Layer 17 of a small transformer language model trained on English Wikipedia (23 layers, counted from 0, width 64).
A neuron's activation on a vector x is SiLU(gate . x) times (in . x), where the dot is the dot product.
The model reads these tokens: "fer" " |\n" "|" " " "28" " |" " Bul" "gar" "ia" " |"

The vector x that enters this layer's MLP at each token. A number n stands for (n - 500) times 0.0051.
0 "fer": 718 377 364 215 389 560 474 359 516 553 592 468 528 523 647 306 512 509 483 329 778 365 406 462 628 363 545 483 361 779 456 616 658 797 524 512 645 537 385 468 516 455 632 427 504 472 864 369 862 424 372 551 471 416 485 613 770 602 681 537 213 242 484 465
1 " |\n": 485 359 727 400 399 615 543 522 396 553 613 373 455 844 588 491 573 566 500 381 509 344 447 323 480 516 431 613 221 412 364 861 536 679 386 532 363 483 439 576 582 378 514 490 610 275 550 556 547 516 608 511 344 556 360 416 588 564 301 356 462 540 468 446
2 "|": 509 371 654 561 435 669 542 594 492 449 639 500 490 861 532 456 491 486 406 547 390 445 490 449 487 609 545 518 204 644 495 749 617 544 429 225 513 367 642 469 455 569 369 414 571 415 237 587 456 620 549 543 613 390 780 496 533 590 394 341 430 469 447 487
3 " ": 358 565 480 648 521 679 550 584 518 263 772 395 434 476 562 522 422 464 370 648 391 488 427 817 450 497 702 404 253 575 442 563 357 634 379 356 362 646 525 478 462 557 393 621 576 355 144 432 602 542 480 477 738 423 481 524 407 815 408 573 597 496 499 546
4 "28": 405 603 480 486 595 559 468 660 482 220 488 385 526 438 554 685 409 529 282 670 462 498 509 527 463 440 791 611 244 494 541 419 496 513 291 442 296 534 589 468 513 438 496 356 373 244 475 548 692 600 346 596 646 307 215 619 560 687 355 498 755 538 513 671
5 " |": 328 497 494 639 626 599 483 555 466 280 571 424 425 976 544 569 466 509 421 568 475 389 454 492 356 500 638 503 374 512 657 403 599 519 382 314 396 587 472 348 587 495 596 426 456 332 443 457 443 891 383 577 466 469 697 563 332 793 382 492 739 554 500 568
6 " Bul": 639 597 407 485 616 474 432 379 536 466 415 360 479 97 548 434 822 440 353 638 573 329 681 406 441 193 544 558 420 385 652 673 766 504 770 215 348 417 571 378 512 427 609 618 440 443 678 480 384 505 249 304 608 486 384 489 475 521 316 219 617 469 548 494
7 "gar": 380 73 385 383 425 333 359 471 459 303 344 647 437 410 276 627 529 333 453 563 485 615 521 497 473 611 437 505 453 527 521 504 480 611 910 435 428 388 383 540 261 384 827 690 258 360 622 324 452 492 290 467 553 673 442 533 222 430 274 304 400 343 579 437
8 "ia": 498 199 610 571 406 428 372 639 430 388 476 554 386 407 550 368 587 321 297 564 449 579 505 696 435 582 571 649 337 487 692 795 522 595 592 718 573 515 502 426 562 713 569 692 592 386 893 528 377 604 434 621 261 700 317 723 488 703 467 404 521 470 553 497
9 " |": 456 423 584 456 451 546 405 612 499 391 545 521 399 940 531 491 546 492 445 555 385 361 496 542 255 553 474 531 275 515 571 651 522 488 495 621 479 507 516 487 574 566 595 508 593 438 454 507 574 876 422 646 418 484 714 587 370 739 313 414 589 514 519 491

Each question shows the input weights of one neuron of the MLP. A number n stands for (n - 500) times 0.0015.

n184 gate: 358 556 680 498 533 362 549 337 577 322 451 445 576 465 416 556 558 590 650 422 625 527 421 401 410 589 536 550 853 575 492 251 374 577 656 339 581 506 302 526 611 509 691 200 477 374 350 512 610 486 369 614 523 598 558 511 282 324 607 415 338 529 709 584
n184 in: 513 460 379 571 552 486 393 593 456 421 534 506 633 619 507 542 676 509 501 578 294 431 668 461 458 381 478 413 475 560 598 640 337 464 632 435 593 403 361 427 443 338 444 459 319 567 587 257 460 605 552 469 503 406 592 649 509 474 460 495 400 600 568 609
It fires most on token 7 "gar"

n156 gate: 391 488 639 515 343 413 623 414 610 690 495 435 723 588 585 622 474 547 404 463 645 438 697 281 581 588 493 648 785 622 625 388 323 502 491 446 517 350 427 419 326 659 536 520 606 621 386 502 495 421 241 485 468 666 376 436 483 459 326 424 603 564 532 383
n156 in: 651 621 610 608 642 532 383 511 537 567 340 490 280 510 564 569 509 594 549 647 488 756 462 567 560 483 277 356 498 454 494 430 578 595 529 557 472 493 344 435 590 431 528 415 562 524 589 575 456 514 448 645 468 493 538 441 635 584 750 460 601 535 486 661
On which token does it fire most, and how strongly? 3 " ", at about 0.25

n73 gate: 320 523 472 586 396 531 336 575 576 572 643 599 523 493 493 326 557 678 550 515 393 424 514 557 300 492 485 573 431 552 453 615 497 366 366 377 632 430 476 318 463 353 612 472 449 509 500 617 315 514 269 665 456 573 532 436 478 537 253 709 558 518 553 715
n73 in: 487 549 676 576 621 590 452 460 551 552 354 732 468 582 547 470 464 447 562 494 370 452 490 499 393 435 400 444 536 761 468 384 466 549 633 464 478 542 488 415 541 548 481 419 428 527 631 344 350 560 444 555 527 456 417 505 422 444 560 419 334 299 566 509
On which three tokens does it fire most, strongest first? 5 " |", 9 " |", 8 "ia"

n54 gate: 377 566 507 536 463 478 584 507 384 653 387 778 468 716 529 558 805 463 527 595 412 491 521 498 532 462 445 500 461 470 547 487 568 628 253 562 483 505 527 443 457 739 580 536 419 473 551 733 411 464 730 542 639 502 532 499 546 285 548 396 539 382 487 484
n54 in: 603 525 536 555 574 474 588 442 528 560 335 473 466 558 465 434 523 754 476 583 536 550 733 358 516 541 615 378 583 527 540 469 601 582 443 251 469 424 491 393 510 638 553 477 226 486 397 566 592 512 351 461 625 665 483 363 565 435 421 525 423 503 559 615
It fires most on token 2 "|"

n130 gate: 549 531 332 458 448 562 483 543 611 525 436 511 540 614 301 467 413 708 425 468 603 464 590 566 637 615 430 520 631 585 625 409 522 598 613 554 689 381 431 653 574 592 665 467 602 416 430 590 518 342 750 573 587 564 356 439 620 479 417 462 492 601 428 339
n130 in: 514 614 496 282 406 311 476 573 612 366 470 462 418 616 502 419 553 520 440 337 520 597 411 522 571 499 644 435 629 580 618 491 363 402 490 605 624 434 684 643 478 713 391 399 463 393 371 500 601 564 482 444 523 595 467 461 522 251 563 486 496 546 419 541
Its two highest activations, in order, are on tokens 6 " Bul", 5 " |"

n175 gate: 451 497 529 502 474 463 354 603 615 630 697 590 588 597 423 584 592 604 503 472 437 467 492 526 736 695 663 608 554 602 412 355 580 454 255 377 484 495 486 623 482 467 564 428 395 414 420 426 368 536 376 475 413 360 367 394 537 324 449 471 396 424 610 703
n175 in: 671 598 591 351 500 533 483 668 337 340 442 534 333 546 348 507 537 318 527 667 567 554 441 319 597 528 692 394 602 350 644 515 595 622 510 428 584 429 554 387 406 446 520 703 506 619 540 474 469 435 486 487 469 561 454 660 599 453 526 496 480 479 387 481
On which token does it fire most, and how strongly? 9 " |", at about 0.11

n136 gate: 486 422 505 397 696 555 429 460 748 519 584 559 532 435 486 484 632 455 543 509 577 362 532 656 577 435 515 524 359 471 459 567 564 511 480 567 582 608 404 707 609 372 386 567 646 503 640 424 514 584 548 360 384 531 589 545 390 574 264 400 495 268 414 483
n136 in: 477 456 627 431 449 475 377 467 569 472 458 477 671 480 408 439 524 546 460 568 666 420 382 580 613 558 339 394 385 569 506 529 457 479 461 488 646 645 329 582 569 533 507 509 595 636 645 449 505 520 546 381 335 456 438 506 416 321 348 616 489 520 627 445
It fires most on token 0 "fer"

n95 gate: 496 458 606 559 453 634 647 541 642 399 437 385 559 515 485 497 505 560 278 713 507 383 635 268 398 526 566 567 600 367 639 240 493 407 527 446 498 302 444 714 362 446 520 461 509 482 293 809 515 434 293 463 293 386 460 346 506 563 546 414 539 688 466 813
n95 in: 383 520 491 601 657 591 679 718 588 557 553 482 508 478 522 419 570 511 490 485 543 603 610 423 515 350 496 634 612 463 635 562 611 460 501 481 481 373 490 462 543 536 394 588 439 613 502 322 438 601 777 634 558 440 580 563 572 503 393 365 494 499 539 749
On which token does it fire most, and how strongly? 6 " Bul", at about 0.51

n6 gate: 440 496 647 415 495 533 422 651 369 564 427 451 444 621 437 409 652 570 681 355 527 554 666 368 673 462 396 553 504 656 634 519 442 509 432 342 487 551 496 460 686 436 498 327 630 433 514 559 357 440 568 423 554 531 673 318 607 449 647 701 391 532 448 511
n6 in: 461 504 437 598 452 600 438 562 502 451 444 654 444 479 618 453 576 499 466 459 399 430 457 506 563 432 369 283 429 535 529 680 681 582 667 546 746 617 405 543 577 563 569 484 499 438 661 469 463 598 708 642 447 400 454 480 408 488 481 373 367 512 506 232
It fires most on token 1 " |\n"

n170 gate: 426 592 375 530 568 449 522 462 409 629 364 448 489 378 401 571 748 593 326 518 467 435 608 289 507 563 654 649 453 474 408 447 365 511 560 582 542 575 336 465 519 501 511 543 283 454 194 405 588 399 592 408 585 437 455 441 510 426 436 549 646 521 695 572
n170 in: 532 525 582 569 555 365 512 486 407 568 406 348 316 485 597 454 611 675 516 724 416 479 518 384 336 627 465 593 394 394 454 638 543 551 383 354 396 474 631 576 465 460 508 544 328 567 529 404 532 413 465 520 539 551 593 310 500 407 350 489 713 518 416 509
On which token does it fire most, and how strongly? 6 " Bul", at about 1.3

n53 gate: 429 485 646 555 290 488 386 449 407 562 554 427 611 685 424 452 461 412 568 483 527 424 540 617 557 493 253 413 519 428 525 498 391 422 399 567 694 459 645 413 509 492 458 441 653 588 484 454 469 520 467 376 603 419 478 476 496 550 478 522 524 599 274 601
n53 in: 534 660 598 586 571 455 482 499 489 491 588 332 529 592 469 496 545 493 523 393 463 644 468 549 715 454 412 331 560 464 648 407 382 531 425 580 583 472 549 513 488 576 567 414 522 624 542 516 532 384 452 557 603 300 457 462 613 354 525 638 622 616 516 361
On which three tokens does it fire most, strongest first? 7 "gar", 6 " Bul", 8 "ia"